Layer 10 of a small transformer language model trained on English Wikipedia (18 layers, counted from 0, width 64).
Take only the direct path to the model's output, skipping the later layers: a vector added to the residual stream pushes a token's score in proportion to its dot product with that token's output vector.

Output vectors of the tokens that the questions are about. A number n stands for (n - 128) times 0.016.
"an": 98, 127, 121, 138, 112, 153, 139, 149, 150, 79, 91, 170, 106, 145, 93, 151, 130, 146, 132, 133, 141, 147, 75, 167, 161, 183, 161, 125, 125, 142, 128, 122, 132, 115, 106, 88, 203, 140, 96, 182, 148, 109, 151, 172, 124, 105, 98, 113, 130, 86, 131, 84, 153, 160, 147, 117, 136, 173, 88, 140, 84, 103, 80, 166
"ral": 170, 109, 134, 105, 94, 122, 129, 95, 127, 119, 103, 213, 196, 137, 129, 135, 127, 174, 119, 92, 150, 86, 85, 147, 167, 172, 155, 134, 161, 108, 108, 97, 166, 85, 85, 117, 66, 175, 84, 99, 112, 103, 164, 171, 152, 121, 149, 168, 199, 202, 144, 170, 133, 62, 116, 111, 112, 126, 164, 141, 158, 112, 135, 84
"ound": 145, 159, 134, 106, 71, 77, 158, 184, 151, 89, 108, 155, 142, 159, 128, 230, 106, 119, 153, 103, 111, 191, 78, 174, 156, 162, 103, 136, 114, 124, 148, 105, 100, 153, 138, 156, 130, 137, 181, 133, 93, 130, 109, 139, 156, 58, 141, 160, 141, 150, 107, 92, 148, 116, 165, 150, 210, 9, 152, 134, 100, 147, 118, 129
"ampion": 96, 154, 137, 215, 99, 95, 157, 80, 181, 95, 111, 191, 136, 155, 184, 174, 153, 105, 133, 57, 124, 171, 67, 209, 145, 162, 216, 110, 148, 132, 160, 126, 108, 235, 70, 108, 97, 99, 144, 46, 65, 120, 145, 45, 128, 85, 95, 185, 148, 131, 70, 176, 78, 114, 99, 104, 222, 87, 147, 123, 189, 158, 149, 127
"c": 137, 162, 128, 126, 135, 112, 71, 103, 160, 168, 157, 146, 125, 112, 142, 119, 73, 85, 113, 100, 131, 109, 132, 52, 134, 116, 51, 182, 119, 121, 149, 112, 152, 91, 125, 153, 175, 156, 118, 80, 112, 77, 118, 151, 136, 128, 145, 73, 114, 165, 101, 91, 128, 162, 180, 125, 87, 138, 136, 106, 158, 141, 138, 122
"ced": 71, 144, 133, 160, 103, 116, 100, 91, 114, 140, 197, 156, 181, 149, 129, 158, 117, 87, 146, 61, 186, 140, 154, 57, 129, 178, 67, 175, 103, 63, 113, 86, 164, 153, 186, 65, 81, 155, 47, 43, 107, 84, 112, 147, 193, 99, 164, 145, 75, 209, 47, 152, 56, 136, 133, 77, 209, 123, 126, 69, 118, 158, 199, 141
"here": 107, 168, 130, 168, 102, 124, 79, 135, 171, 119, 133, 214, 139, 189, 116, 64, 153, 188, 123, 120, 157, 130, 83, 128, 147, 179, 116, 152, 143, 92, 177, 176, 115, 189, 197, 91, 146, 131, 144, 40, 181, 139, 99, 128, 205, 96, 243, 136, 142, 193, 143, 165, 33, 95, 121, 37, 180, 69, 87, 158, 108, 156, 74, 133
"erson": 110, 79, 136, 112, 62, 144, 116, 94, 163, 125, 168, 164, 205, 115, 79, 184, 116, 204, 143, 146, 114, 104, 82, 141, 132, 197, 143, 167, 117, 115, 119, 168, 71, 156, 87, 52, 41, 95, 115, 50, 141, 154, 173, 87, 145, 111, 179, 125, 209, 210, 107, 151, 84, 175, 119, 81, 127, 76, 153, 92, 92, 99, 81, 84
"ter": 174, 215, 133, 182, 128, 124, 85, 77, 130, 64, 137, 76, 114, 112, 111, 148, 47, 146, 169, 117, 133, 103, 92, 123, 144, 187, 105, 156, 94, 153, 121, 132, 172, 166, 168, 128, 130, 180, 135, 94, 66, 106, 151, 98, 137, 50, 174, 123, 128, 160, 150, 118, 119, 170, 129, 127, 151, 79, 89, 60, 131, 104, 145, 117
"mer": 130, 66, 127, 158, 86, 110, 94, 89, 135, 110, 149, 201, 143, 162, 101, 168, 102, 133, 121, 127, 214, 154, 133, 101, 168, 153, 152, 112, 108, 99, 175, 100, 121, 142, 100, 133, 78, 148, 127, 51, 136, 107, 210, 147, 164, 137, 152, 116, 67, 187, 103, 146, 124, 131, 140, 79, 149, 133, 184, 105, 176, 82, 145, 57
" of": 149, 139, 128, 94, 141, 133, 109, 171, 143, 87, 50, 110, 83, 110, 99, 128, 108, 118, 139, 147, 124, 115, 121, 120, 138, 111, 112, 76, 92, 102, 123, 143, 160, 121, 123, 115, 176, 125, 99, 149, 130, 117, 140, 192, 132, 85, 166, 142, 124, 111, 113, 144, 131, 87, 161, 125, 102, 137, 114, 111, 169, 160, 181, 85
"orth": 153, 122, 128, 203, 122, 160, 129, 75, 125, 109, 142, 175, 152, 164, 138, 110, 77, 195, 132, 96, 156, 168, 132, 178, 92, 152, 113, 99, 169, 127, 178, 124, 136, 119, 169, 103, 132, 153, 118, 111, 167, 106, 129, 114, 203, 116, 122, 113, 181, 173, 145, 127, 47, 79, 141, 70, 169, 107, 174, 198, 83, 133, 168, 141
"ial": 111, 160, 131, 124, 186, 184, 157, 130, 184, 161, 155, 172, 158, 119, 158, 107, 171, 153, 115, 160, 158, 64, 96, 124, 92, 217, 81, 135, 123, 109, 121, 111, 185, 169, 131, 153, 126, 147, 139, 141, 97, 131, 89, 138, 162, 148, 188, 147, 107, 108, 135, 152, 109, 58, 153, 116, 129, 144, 193, 156, 155, 195, 157, 63
"x": 171, 178, 127, 110, 157, 114, 93, 141, 84, 72, 220, 114, 124, 173, 116, 182, 158, 136, 162, 114, 63, 120, 132, 136, 153, 122, 130, 126, 82, 144, 127, 102, 84, 106, 120, 169, 122, 136, 81, 134, 114, 149, 150, 125, 169, 104, 107, 92, 101, 142, 155, 120, 142, 99, 141, 108, 124, 129, 182, 113, 85, 87, 129, 143
"er,": 144, 88, 131, 124, 128, 105, 81, 92, 133, 147, 118, 145, 166, 117, 136, 78, 177, 141, 129, 152, 115, 102, 149, 207, 111, 162, 106, 87, 156, 97, 154, 126, 147, 110, 110, 122, 96, 121, 62, 156, 142, 126, 182, 46, 116, 77, 154, 127, 135, 137, 115, 85, 131, 154, 139, 57, 203, 133, 164, 120, 107, 92, 124, 84
" where": 151, 143, 140, 124, 103, 63, 115, 127, 136, 109, 120, 113, 132, 137, 140, 101, 116, 172, 167, 103, 164, 121, 72, 175, 133, 120, 120, 101, 71, 105, 143, 156, 127, 143, 174, 109, 153, 104, 66, 129, 137, 117, 73, 129, 108, 136, 143, 157, 134, 176, 139, 131, 115, 122, 84, 106, 188, 125, 146, 144, 134, 109, 180, 37
"ow": 119, 119, 122, 114, 122, 131, 164, 123, 110, 115, 81, 143, 105, 127, 139, 79, 75, 125, 130, 137, 130, 158, 143, 147, 96, 191, 141, 108, 121, 132, 215, 126, 124, 125, 72, 50, 78, 103, 129, 104, 90, 169, 112, 73, 112, 113, 140, 125, 193, 80, 117, 117, 112, 181, 179, 92, 131, 78, 106, 152, 109, 137, 176, 127
"g": 166, 125, 122, 170, 205, 111, 94, 122, 141, 200, 162, 123, 96, 163, 113, 191, 131, 120, 127, 85, 116, 150, 108, 101, 145, 140, 98, 163, 128, 121, 154, 142, 143, 94, 103, 122, 107, 170, 89, 116, 101, 117, 136, 178, 98, 136, 89, 163, 93, 140, 143, 114, 151, 162, 181, 98, 143, 154, 57, 132, 116, 121, 158, 134
"ing": 147, 131, 127, 90, 112, 163, 111, 145, 152, 181, 94, 162, 117, 107, 110, 111, 95, 72, 131, 155, 133, 166, 139, 146, 109, 139, 91, 132, 90, 113, 187, 146, 161, 167, 152, 177, 128, 109, 90, 188, 143, 73, 160, 166, 117, 118, 180, 97, 120, 85, 123, 90, 152, 103, 147, 142, 190, 87, 136, 95, 74, 99, 109, 191
"ult": 81, 175, 133, 181, 92, 122, 129, 97, 110, 72, 119, 170, 173, 155, 189, 90, 123, 84, 178, 123, 149, 121, 99, 159, 201, 139, 150, 169, 127, 159, 147, 95, 108, 154, 112, 135, 136, 136, 87, 143, 130, 151, 117, 162, 223, 102, 218, 112, 138, 131, 120, 112, 133, 106, 106, 150, 124, 162, 174, 75, 90, 140, 53, 142

Output weights of attention head 2. The head adds the sum of these rows, row i times number i of z. A number n stands for (n - 128) times 0.0027.
o0: 115, 126, 70, 145, 130, 157, 186, 169, 155, 78, 73, 136, 180, 124, 92, 125, 105, 249, 127, 160, 135, 96, 94, 103, 147, 124, 162, 87, 128, 117, 119, 172, 68, 97, 214, 131, 116, 178, 144, 127, 152, 120, 176, 112, 124, 150, 164, 176, 179, 112, 70, 144, 118, 140, 82, 161, 157, 146, 129, 94, 193, 95, 130, 120
o1: 172, 142, 186, 104, 128, 148, 138, 131, 117, 106, 170, 156, 184, 116, 138, 152, 95, 94, 146, 118, 137, 117, 73, 76, 79, 96, 175, 189, 121, 81, 141, 75, 120, 153, 162, 139, 64, 72, 172, 109, 153, 164, 170, 114, 117, 125, 180, 116, 121, 132, 137, 89, 198, 123, 117, 132, 146, 138, 226, 127, 148, 122, 122, 97
o2: 147, 72, 129, 107, 116, 103, 75, 163, 124, 120, 102, 136, 166, 140, 172, 108, 82, 82, 120, 84, 111, 111, 163, 143, 194, 135, 147, 189, 128, 168, 70, 134, 103, 118, 174, 123, 168, 78, 128, 65, 157, 121, 188, 117, 153, 191, 104, 96, 137, 133, 44, 153, 163, 146, 117, 191, 150, 86, 108, 83, 167, 170, 91, 136
o3: 141, 162, 116, 101, 82, 84, 80, 115, 124, 144, 139, 136, 121, 136, 169, 91, 125, 128, 116, 116, 106, 117, 117, 216, 129, 112, 132, 148, 106, 129, 195, 140, 137, 102, 120, 178, 171, 70, 163, 141, 130, 134, 80, 76, 90, 125, 88, 65, 80, 168, 190, 99, 110, 193, 167, 130, 151, 105, 35, 160, 73, 93, 164, 134
o4: 81, 122, 160, 144, 105, 127, 131, 118, 109, 120, 167, 128, 131, 178, 89, 126, 144, 118, 175, 100, 113, 171, 184, 88, 92, 139, 88, 138, 36, 154, 105, 117, 123, 132, 64, 115, 148, 121, 114, 89, 138, 135, 92, 46, 114, 172, 171, 145, 220, 107, 98, 188, 146, 148, 134, 111, 147, 130, 170, 141, 151, 154, 94, 202
o5: 107, 112, 129, 168, 96, 92, 161, 100, 126, 170, 110, 191, 153, 149, 161, 117, 185, 48, 153, 175, 140, 94, 114, 181, 126, 125, 168, 137, 139, 136, 102, 141, 133, 169, 105, 170, 176, 78, 91, 166, 118, 179, 173, 138, 64, 89, 116, 106, 96, 95, 68, 154, 132, 143, 127, 129, 115, 143, 139, 104, 89, 158, 120, 103
o6: 109, 153, 143, 156, 198, 138, 144, 152, 81, 100, 154, 164, 194, 121, 124, 149, 107, 193, 109, 171, 57, 123, 82, 98, 99, 184, 158, 68, 165, 117, 141, 155, 141, 119, 119, 111, 87, 156, 146, 144, 136, 155, 77, 184, 106, 120, 97, 170, 88, 112, 149, 70, 136, 128, 98, 167, 119, 166, 127, 180, 113, 117, 167, 96
o7: 83, 172, 130, 155, 127, 122, 113, 127, 129, 123, 153, 100, 198, 194, 97, 158, 182, 155, 158, 162, 119, 188, 126, 114, 97, 191, 120, 121, 115, 114, 96, 141, 183, 129, 78, 96, 138, 141, 116, 171, 117, 134, 136, 124, 181, 162, 150, 187, 151, 99, 140, 139, 83, 116, 112, 149, 127, 172, 130, 147, 129, 153, 124, 101
o8: 79, 135, 230, 97, 154, 187, 150, 55, 147, 108, 113, 98, 114, 148, 149, 82, 61, 138, 175, 168, 135, 116, 94, 169, 102, 176, 143, 99, 185, 83, 196, 169, 112, 139, 83, 92, 183, 150, 132, 144, 153, 127, 145, 161, 136, 103, 128, 112, 134, 109, 176, 139, 131, 109, 82, 106, 148, 140, 99, 155, 82, 159, 174, 114
o9: 182, 94, 194, 134, 112, 169, 163, 109, 108, 110, 105, 117, 96, 116, 161, 109, 83, 83, 176, 194, 184, 143, 101, 168, 127, 141, 104, 135, 137, 181, 171, 156, 93, 183, 132, 147, 151, 170, 139, 113, 84, 183, 138, 123, 113, 134, 159, 112, 110, 133, 129, 162, 103, 78, 123, 131, 114, 127, 143, 86, 144, 162, 128, 94
o10: 105, 117, 69, 150, 144, 145, 135, 149, 117, 174, 154, 122, 127, 105, 81, 127, 57, 113, 126, 59, 98, 161, 127, 84, 106, 138, 159, 146, 113, 85, 189, 164, 155, 122, 161, 117, 83, 135, 141, 114, 137, 73, 186, 128, 145, 144, 130, 121, 125, 63, 139, 160, 137, 131, 171, 102, 113, 131, 165, 145, 115, 85, 194, 200
o11: 75, 112, 111, 146, 149, 152, 147, 147, 182, 133, 169, 121, 118, 111, 135, 154, 147, 130, 102, 142, 135, 181, 134, 25, 142, 144, 108, 111, 184, 103, 152, 139, 99, 156, 125, 98, 79, 104, 159, 124, 147, 123, 171, 125, 208, 114, 151, 204, 130, 101, 89, 133, 151, 106, 81, 75, 88, 108, 136, 170, 135, 167, 124, 162
o12: 86, 143, 85, 110, 187, 142, 131, 181, 150, 201, 104, 139, 147, 123, 120, 184, 176, 97, 117, 138, 146, 124, 104, 154, 169, 78, 141, 178, 136, 126, 94, 109, 140, 87, 134, 145, 85, 182, 97, 115, 131, 147, 188, 212, 175, 168, 111, 93, 234, 151, 131, 181, 160, 149, 177, 109, 105, 142, 159, 87, 139, 197, 113, 87
o13: 92, 143, 173, 131, 145, 122, 110, 117, 110, 129, 160, 149, 138, 106, 131, 164, 160, 129, 149, 113, 125, 154, 133, 114, 173, 105, 177, 189, 101, 154, 72, 124, 132, 138, 94, 91, 131, 83, 83, 104, 209, 168, 102, 146, 164, 144, 120, 191, 116, 138, 68, 111, 166, 86, 115, 167, 62, 122, 193, 151, 105, 164, 135, 127
o14: 127, 87, 51, 134, 161, 102, 161, 113, 86, 184, 121, 156, 158, 178, 157, 120, 165, 75, 221, 124, 164, 122, 126, 76, 89, 135, 160, 98, 167, 103, 127, 130, 149, 87, 149, 86, 92, 135, 83, 149, 164, 81, 203, 147, 125, 72, 109, 139, 86, 133, 77, 112, 113, 131, 93, 97, 188, 169, 162, 108, 144, 166, 92, 172
o15: 66, 136, 108, 183, 111, 138, 97, 212, 133, 130, 138, 146, 162, 89, 108, 96, 135, 184, 103, 123, 130, 67, 168, 49, 114, 154, 86, 76, 102, 112, 111, 132, 86, 127, 148, 142, 154, 120, 166, 144, 176, 154, 191, 122, 167, 151, 99, 111, 138, 91, 101, 153, 121, 110, 111, 141, 185, 119, 141, 141, 135, 144, 117, 145
o16: 188, 73, 156, 157, 69, 120, 114, 150, 131, 99, 150, 141, 119, 121, 106, 52, 120, 150, 102, 142, 172, 193, 139, 124, 97, 188, 85, 91, 102, 125, 111, 185, 137, 154, 94, 230, 121, 132, 164, 81, 153, 130, 105, 119, 120, 86, 149, 183, 111, 118, 149, 154, 100, 93, 87, 110, 158, 99, 89, 130, 152, 76, 137, 153
o17: 61, 117, 48, 93, 119, 158, 132, 161, 170, 92, 124, 153, 135, 181, 134, 169, 126, 145, 95, 102, 123, 139, 158, 128, 130, 148, 37, 66, 103, 91, 110, 156, 101, 145, 158, 113, 178, 142, 124, 87, 78, 106, 162, 103, 97, 91, 129, 93, 154, 57, 61, 178, 95, 186, 119, 84, 173, 110, 130, 154, 131, 176, 92, 149
o18: 116, 87, 158, 122, 106, 148, 112, 152, 69, 154, 135, 126, 65, 122, 157, 138, 112, 63, 126, 106, 115, 117, 129, 134, 79, 103, 105, 174, 159, 167, 172, 129, 107, 125, 126, 135, 116, 135, 126, 138, 93, 114, 131, 184, 147, 118, 136, 118, 192, 68, 121, 127, 222, 155, 143, 134, 77, 145, 105, 105, 56, 179, 138, 133
o19: 167, 97, 190, 123, 100, 131, 102, 164, 171, 87, 84, 148, 91, 126, 125, 152, 42, 123, 123, 134, 101, 111, 151, 88, 120, 135, 152, 155, 173, 123, 171, 137, 168, 153, 173, 130, 170, 82, 82, 63, 115, 150, 150, 101, 155, 112, 125, 124, 138, 116, 117, 148, 151, 85, 116, 135, 127, 109, 88, 120, 141, 153, 102, 124
o20: 112, 104, 169, 76, 119, 171, 110, 131, 99, 94, 125, 127, 118, 82, 127, 147, 85, 176, 111, 105, 105, 90, 150, 158, 111, 110, 152, 137, 122, 130, 106, 154, 60, 108, 145, 141, 82, 139, 129, 84, 151, 165, 123, 190, 150, 127, 125, 169, 190, 111, 87, 55, 178, 165, 63, 144, 96, 112, 128, 111, 120, 137, 142, 119
o21: 176, 144, 170, 102, 195, 164, 89, 136, 140, 160, 121, 108, 144, 82, 175, 110, 88, 168, 198, 146, 148, 191, 158, 121, 81, 185, 105, 110, 129, 116, 131, 122, 115, 109, 136, 189, 88, 168, 162, 83, 172, 165, 132, 185, 155, 154, 131, 149, 78, 62, 133, 112, 80, 39, 111, 191, 123, 146, 76, 151, 184, 132, 175, 106
o22: 80, 119, 84, 78, 102, 188, 86, 190, 151, 129, 105, 120, 113, 111, 154, 153, 16, 184, 145, 137, 147, 134, 83, 108, 104, 123, 74, 137, 156, 116, 132, 166, 111, 111, 194, 133, 105, 156, 149, 80, 134, 112, 120, 145, 193, 141, 90, 133, 124, 124, 97, 111, 155, 199, 101, 71, 132, 86, 125, 160, 95, 199, 176, 146
o23: 145, 157, 158, 132, 124, 92, 145, 164, 178, 127, 107, 121, 74, 104, 156, 113, 122, 195, 146, 91, 151, 121, 60, 159, 160, 157, 79, 135, 172, 164, 142, 142, 95, 99, 140, 151, 94, 174, 115, 202, 137, 65, 72, 120, 145, 178, 113, 119, 158, 187, 84, 169, 57, 153, 138, 133, 136, 122, 99, 154, 94, 164, 147, 110
o24: 183, 160, 192, 79, 134, 146, 140, 129, 112, 115, 30, 166, 150, 88, 111, 153, 110, 128, 174, 196, 72, 105, 110, 192, 123, 118, 145, 133, 138, 152, 121, 152, 187, 141, 145, 100, 114, 105, 102, 143, 117, 155, 107, 91, 71, 158, 123, 125, 148, 94, 150, 90, 118, 183, 118, 201, 154, 199, 122, 114, 120, 117, 138, 93
o25: 160, 82, 133, 163, 136, 114, 152, 103, 86, 150, 137, 90, 106, 170, 94, 74, 145, 130, 93, 135, 117, 111, 53, 117, 135, 174, 172, 184, 117, 176, 174, 155, 189, 121, 138, 111, 212, 80, 83, 204, 117, 89, 154, 136, 61, 179, 95, 140, 95, 154, 140, 138, 102, 93, 129, 118, 72, 184, 128, 100, 139, 116, 134, 125
o26: 141, 108, 134, 133, 73, 140, 140, 98, 133, 120, 156, 131, 142, 148, 129, 174, 98, 165, 200, 140, 71, 123, 115, 124, 66, 103, 129, 140, 167, 135, 42, 113, 89, 100, 168, 58, 148, 122, 145, 113, 125, 124, 98, 18, 124, 141, 118, 114, 187, 133, 91, 118, 128, 196, 143, 111, 122, 138, 145, 164, 107, 142, 138, 146
o27: 120, 138, 124, 136, 185, 156, 136, 110, 89, 108, 158, 148, 139, 107, 153, 144, 142, 78, 137, 111, 180, 140, 150, 113, 182, 142, 126, 84, 98, 96, 61, 132, 120, 137, 141, 75, 112, 174, 167, 91, 129, 127, 150, 128, 159, 125, 176, 170, 95, 108, 88, 153, 122, 102, 88, 137, 119, 142, 157, 159, 205, 120, 101, 190
o28: 150, 147, 134, 120, 124, 145, 121, 87, 119, 140, 176, 94, 101, 160, 146, 118, 211, 117, 137, 144, 112, 132, 105, 169, 112, 100, 142, 128, 125, 141, 180, 115, 133, 107, 83, 198, 145, 119, 156, 160, 94, 144, 80, 112, 91, 97, 117, 129, 128, 144, 182, 133, 120, 149, 158, 160, 105, 142, 107, 130, 150, 78, 152, 84
o29: 133, 139, 81, 153, 188, 141, 107, 108, 94, 119, 202, 88, 110, 169, 105, 166, 122, 106, 79, 105, 129, 122, 97, 121, 180, 116, 188, 107, 132, 123, 136, 127, 155, 126, 175, 86, 164, 139, 152, 146, 132, 91, 129, 126, 158, 178, 92, 118, 57, 147, 125, 153, 151, 154, 124, 121, 153, 104, 174, 152, 130, 107, 130, 212
o30: 113, 174, 154, 96, 95, 149, 109, 65, 123, 92, 186, 108, 162, 129, 132, 145, 82, 167, 128, 130, 103, 105, 133, 112, 161, 107, 108, 108, 123, 109, 117, 107, 126, 124, 141, 121, 128, 122, 164, 121, 101, 124, 135, 169, 157, 107, 136, 166, 108, 121, 146, 46, 104, 96, 150, 161, 150, 88, 94, 147, 102, 90, 170, 99
o31: 134, 140, 165, 171, 142, 126, 122, 167, 110, 155, 123, 147, 150, 87, 105, 66, 127, 122, 128, 64, 183, 127, 127, 65, 20, 151, 60, 124, 129, 96, 141, 81, 116, 139, 141, 138, 144, 125, 154, 111, 110, 126, 46, 140, 158, 175, 174, 95, 142, 153, 180, 92, 121, 133, 112, 70, 138, 139, 117, 149, 193, 164, 108, 144

Each question shows a token from some text and the vector z that the head gathered there. A number n stands for (n - 128) times 0.022.

"er": 88, 104, 100, 190, 125, 201, 119, 119, 160, 122, 98, 79, 124, 112, 163, 95, 73, 188, 128, 106, 107, 66, 125, 144, 148, 92, 180, 107, 128, 151, 137, 92
Which three tokens does it push up most, strongest first? "er,", "an", "ampion"

" 200": 104, 131, 104, 171, 146, 174, 101, 98, 90, 85, 118, 60, 122, 70, 229, 118, 105, 157, 158, 92, 108, 99, 51, 131, 132, 130, 109, 107, 155, 100, 84, 136
Pushed up most: "er,"

",": 138, 106, 174, 139, 151, 89, 101, 106, 87, 138, 132, 53, 157, 96, 105, 134, 118, 108, 141, 108, 110, 139, 109, 174, 143, 165, 119, 93, 144, 116, 107, 141
Pushed up most: "c"

"m": 124, 153, 92, 101, 54, 154, 184, 142, 190, 118, 82, 109, 162, 160, 149, 75, 68, 115, 138, 82, 189, 135, 162, 133, 215, 85, 108, 134, 128, 132, 154, 103
Pushed up most: "ral"

"P": 145, 138, 138, 97, 98, 125, 154, 136, 114, 139, 137, 165, 131, 130, 141, 131, 119, 145, 134, 136, 155, 131, 149, 108, 142, 128, 108, 154, 106, 129, 133, 106
Pushed up most: "mer"

"as": 66, 106, 137, 158, 131, 188, 14, 113, 107, 149, 85, 111, 199, 138, 128, 99, 136, 140, 144, 87, 105, 150, 96, 125, 108, 82, 64, 125, 172, 80, 125, 65
Pushed down most: "orth"

"le": 139, 81, 148, 149, 87, 138, 159, 85, 127, 121, 137, 147, 108, 135, 127, 140, 132, 142, 143, 157, 136, 145, 175, 147, 147, 136, 116, 124, 95, 133, 122, 67
Which two tokens does it push up most, strongest first? "an", " of"

" Car": 68, 114, 141, 156, 131, 179, 21, 113, 104, 148, 91, 114, 197, 145, 126, 101, 135, 132, 142, 83, 104, 148, 97, 119, 103, 86, 67, 131, 171, 88, 128, 68
Pushed up most: "ult"

" t": 160, 128, 132, 103, 134, 129, 146, 149, 123, 126, 115, 130, 85, 128, 140, 130, 143, 155, 72, 134, 84, 106, 127, 131, 150, 146, 136, 136, 107, 129, 145, 99
Pushed down most: "c"

" 1": 151, 113, 118, 121, 102, 126, 148, 130, 120, 136, 135, 110, 132, 108, 153, 145, 130, 108, 123, 104, 108, 158, 124, 150, 131, 161, 105, 109, 138, 137, 125, 131
Pushed down most: "erson"

"\n": 170, 170, 158, 95, 226, 109, 109, 134, 116, 116, 169, 173, 136, 139, 80, 172, 106, 168, 163, 149, 166, 101, 200, 131, 114, 105, 171, 100, 86, 118, 114, 188
Which two tokens does it push up most, strongest first? "erson", "ced"

"ield": 131, 149, 147, 113, 159, 176, 90, 128, 79, 140, 94, 110, 110, 111, 150, 115, 144, 150, 111, 153, 98, 89, 74, 102, 144, 142, 136, 109, 127, 108, 117, 113
Which three tokens does it push up most, strongest first? "ampion", "er,", "ult"

" m": 155, 104, 89, 124, 99, 132, 157, 126, 145, 132, 144, 164, 134, 116, 128, 126, 136, 151, 141, 112, 127, 127, 157, 129, 127, 137, 93, 146, 138, 145, 119, 74
Pushed up most: "an"

"z": 121, 128, 146, 117, 103, 141, 112, 121, 126, 135, 135, 154, 157, 109, 112, 138, 141, 130, 131, 127, 119, 136, 179, 149, 119, 92, 137, 106, 113, 142, 132, 111
Which two tokens does it push up most, strongest first? "ound", "here"

"0": 118, 136, 142, 161, 112, 128, 105, 102, 139, 117, 159, 109, 168, 100, 197, 117, 88, 119, 151, 114, 85, 126, 97, 104, 126, 148, 109, 123, 138, 150, 104, 104
Which two tokens does it push up most, strongest first? "g", "ing"

"al": 105, 122, 124, 140, 124, 137, 142, 133, 135, 120, 158, 139, 139, 138, 155, 136, 137, 116, 159, 140, 133, 156, 123, 142, 107, 131, 78, 128, 131, 126, 115, 111
Pushed down most: "erson"

"es": 118, 103, 117, 145, 118, 130, 111, 112, 126, 127, 123, 126, 141, 136, 106, 121, 138, 118, 138, 118, 158, 117, 124, 135, 143, 101, 113, 128, 125, 122, 132, 113
Pushed up most: "ound"

"5": 144, 110, 178, 130, 153, 91, 102, 103, 82, 140, 135, 48, 171, 85, 99, 136, 113, 117, 152, 105, 119, 136, 108, 162, 145, 154, 115, 97, 147, 115, 103, 140
Pushed up most: "c"

" N": 159, 137, 139, 114, 103, 130, 137, 129, 114, 120, 132, 150, 154, 131, 126, 157, 140, 134, 100, 115, 147, 157, 160, 123, 136, 94, 129, 134, 114, 131, 135, 118
Pushed up most: "erson"

" and": 171, 130, 123, 121, 121, 129, 113, 125, 158, 149, 141, 132, 136, 113, 122, 96, 132, 139, 109, 118, 119, 144, 118, 155, 125, 136, 118, 133, 127, 116, 151, 61
Pushed down most: "c"

" f": 137, 87, 151, 117, 89, 149, 153, 88, 135, 134, 139, 162, 111, 145, 145, 150, 135, 141, 143, 171, 122, 152, 170, 130, 139, 134, 104, 135, 92, 137, 114, 63
Pushed down most: "x"

" En": 152, 156, 145, 125, 99, 115, 138, 131, 123, 115, 118, 155, 156, 143, 113, 172, 147, 121, 86, 121, 152, 168, 173, 121, 128, 87, 125, 133, 110, 137, 146, 142
Pushed up most: "here"

"ed": 135, 123, 140, 134, 78, 84, 155, 101, 176, 164, 126, 86, 133, 105, 95, 87, 107, 130, 146, 127, 158, 165, 149, 155, 151, 122, 88, 126, 135, 140, 160, 89
Which three tokens does it push up most, strongest first? "ter", " of", " where"

"ut": 140, 93, 95, 113, 97, 139, 143, 104, 137, 155, 179, 137, 143, 129, 133, 129, 142, 148, 171, 126, 182, 160, 168, 153, 126, 135, 84, 121, 123, 118, 137, 72
Which three tokens does it push up most, strongest first? " of", "ing", "g"

"rit": 123, 128, 125, 176, 107, 95, 91, 91, 117, 129, 158, 130, 152, 91, 84, 158, 142, 161, 109, 140, 140, 132, 148, 118, 74, 110, 70, 106, 129, 117, 144, 149
Which two tokens does it push up most, strongest first? "here", "c"

" |": 151, 143, 156, 107, 111, 105, 118, 119, 133, 141, 155, 142, 147, 146, 142, 138, 87, 99, 138, 136, 121, 121, 150, 157, 116, 168, 115, 141, 102, 176, 111, 149
Pushed up most: "ced"

" B": 138, 142, 107, 114, 125, 116, 145, 129, 123, 138, 143, 135, 100, 122, 113, 106, 142, 96, 117, 107, 108, 143, 100, 134, 124, 135, 124, 111, 118, 110, 143, 139
Pushed up most: "ial"

" a": 153, 106, 114, 116, 95, 130, 145, 118, 121, 147, 166, 112, 145, 118, 143, 126, 140, 130, 149, 128, 148, 171, 152, 140, 143, 140, 86, 122, 126, 115, 128, 86
Pushed up most: " of"

"re": 99, 146, 94, 97, 126, 151, 96, 92, 113, 142, 137, 158, 131, 149, 151, 124, 126, 145, 142, 116, 134, 101, 130, 106, 115, 102, 91, 166, 89, 122, 119, 111
Which three tokens does it push up most, strongest first? "ced", "mer", "ult"

" F": 154, 90, 129, 108, 108, 150, 132, 107, 141, 148, 127, 144, 100, 135, 136, 156, 136, 144, 121, 147, 117, 152, 138, 143, 129, 146, 112, 122, 101, 118, 131, 96
Which three tokens does it push up most, strongest first? " of", "here", "an"

" con": 153, 148, 214, 117, 119, 173, 106, 138, 111, 146, 111, 67, 181, 125, 155, 123, 112, 111, 103, 145, 104, 119, 136, 134, 172, 138, 129, 125, 115, 149, 92, 96
Pushed up most: "ult"

" V": 143, 138, 124, 87, 128, 111, 143, 158, 124, 110, 165, 146, 165, 143, 129, 136, 108, 110, 156, 106, 153, 126, 136, 119, 129, 131, 114, 121, 128, 143, 132, 113
Which two tokens does it push up most, strongest first? "ral", "g"

" the": 157, 120, 124, 145, 86, 112, 144, 105, 125, 130, 118, 104, 134, 78, 124, 147, 125, 141, 117, 113, 124, 140, 148, 145, 145, 101, 123, 132, 127, 123, 137, 128
Pushed down most: "ult"

" for": 121, 158, 155, 136, 113, 74, 85, 88, 81, 78, 144, 100, 194, 140, 142, 100, 41, 119, 172, 142, 146, 125, 167, 128, 112, 99, 169, 139, 105, 135, 152, 151
Which two tokens does it push up most, strongest first? "c", "ced"

"i": 120, 127, 164, 167, 157, 157, 119, 100, 129, 96, 111, 106, 107, 139, 150, 133, 129, 121, 132, 135, 142, 103, 117, 145, 149, 113, 142, 120, 126, 116, 108, 133
Pushed up most: "er,"

"ly": 163, 119, 172, 136, 139, 130, 128, 141, 101, 117, 108, 96, 83, 108, 145, 135, 158, 145, 73, 164, 78, 96, 124, 125, 144, 159, 144, 118, 107, 143, 119, 108
Pushed up most: "ampion"

" im": 139, 121, 160, 122, 100, 152, 137, 108, 115, 143, 98, 121, 176, 141, 90, 125, 114, 135, 132, 142, 136, 122, 127, 156, 158, 152, 79, 77, 140, 106, 104, 144
Pushed up most: " of"

"ow": 168, 151, 158, 129, 120, 164, 148, 142, 105, 144, 109, 126, 115, 95, 178, 144, 144, 200, 98, 110, 122, 132, 151, 87, 163, 64, 156, 145, 113, 84, 122, 120
Pushed down most: "g"

"en": 102, 115, 152, 146, 154, 179, 106, 114, 131, 150, 95, 97, 101, 112, 154, 129, 149, 148, 129, 130, 72, 122, 105, 153, 130, 123, 116, 129, 117, 105, 115, 99
Which two tokens does it push up most, strongest first? "ampion", "er,"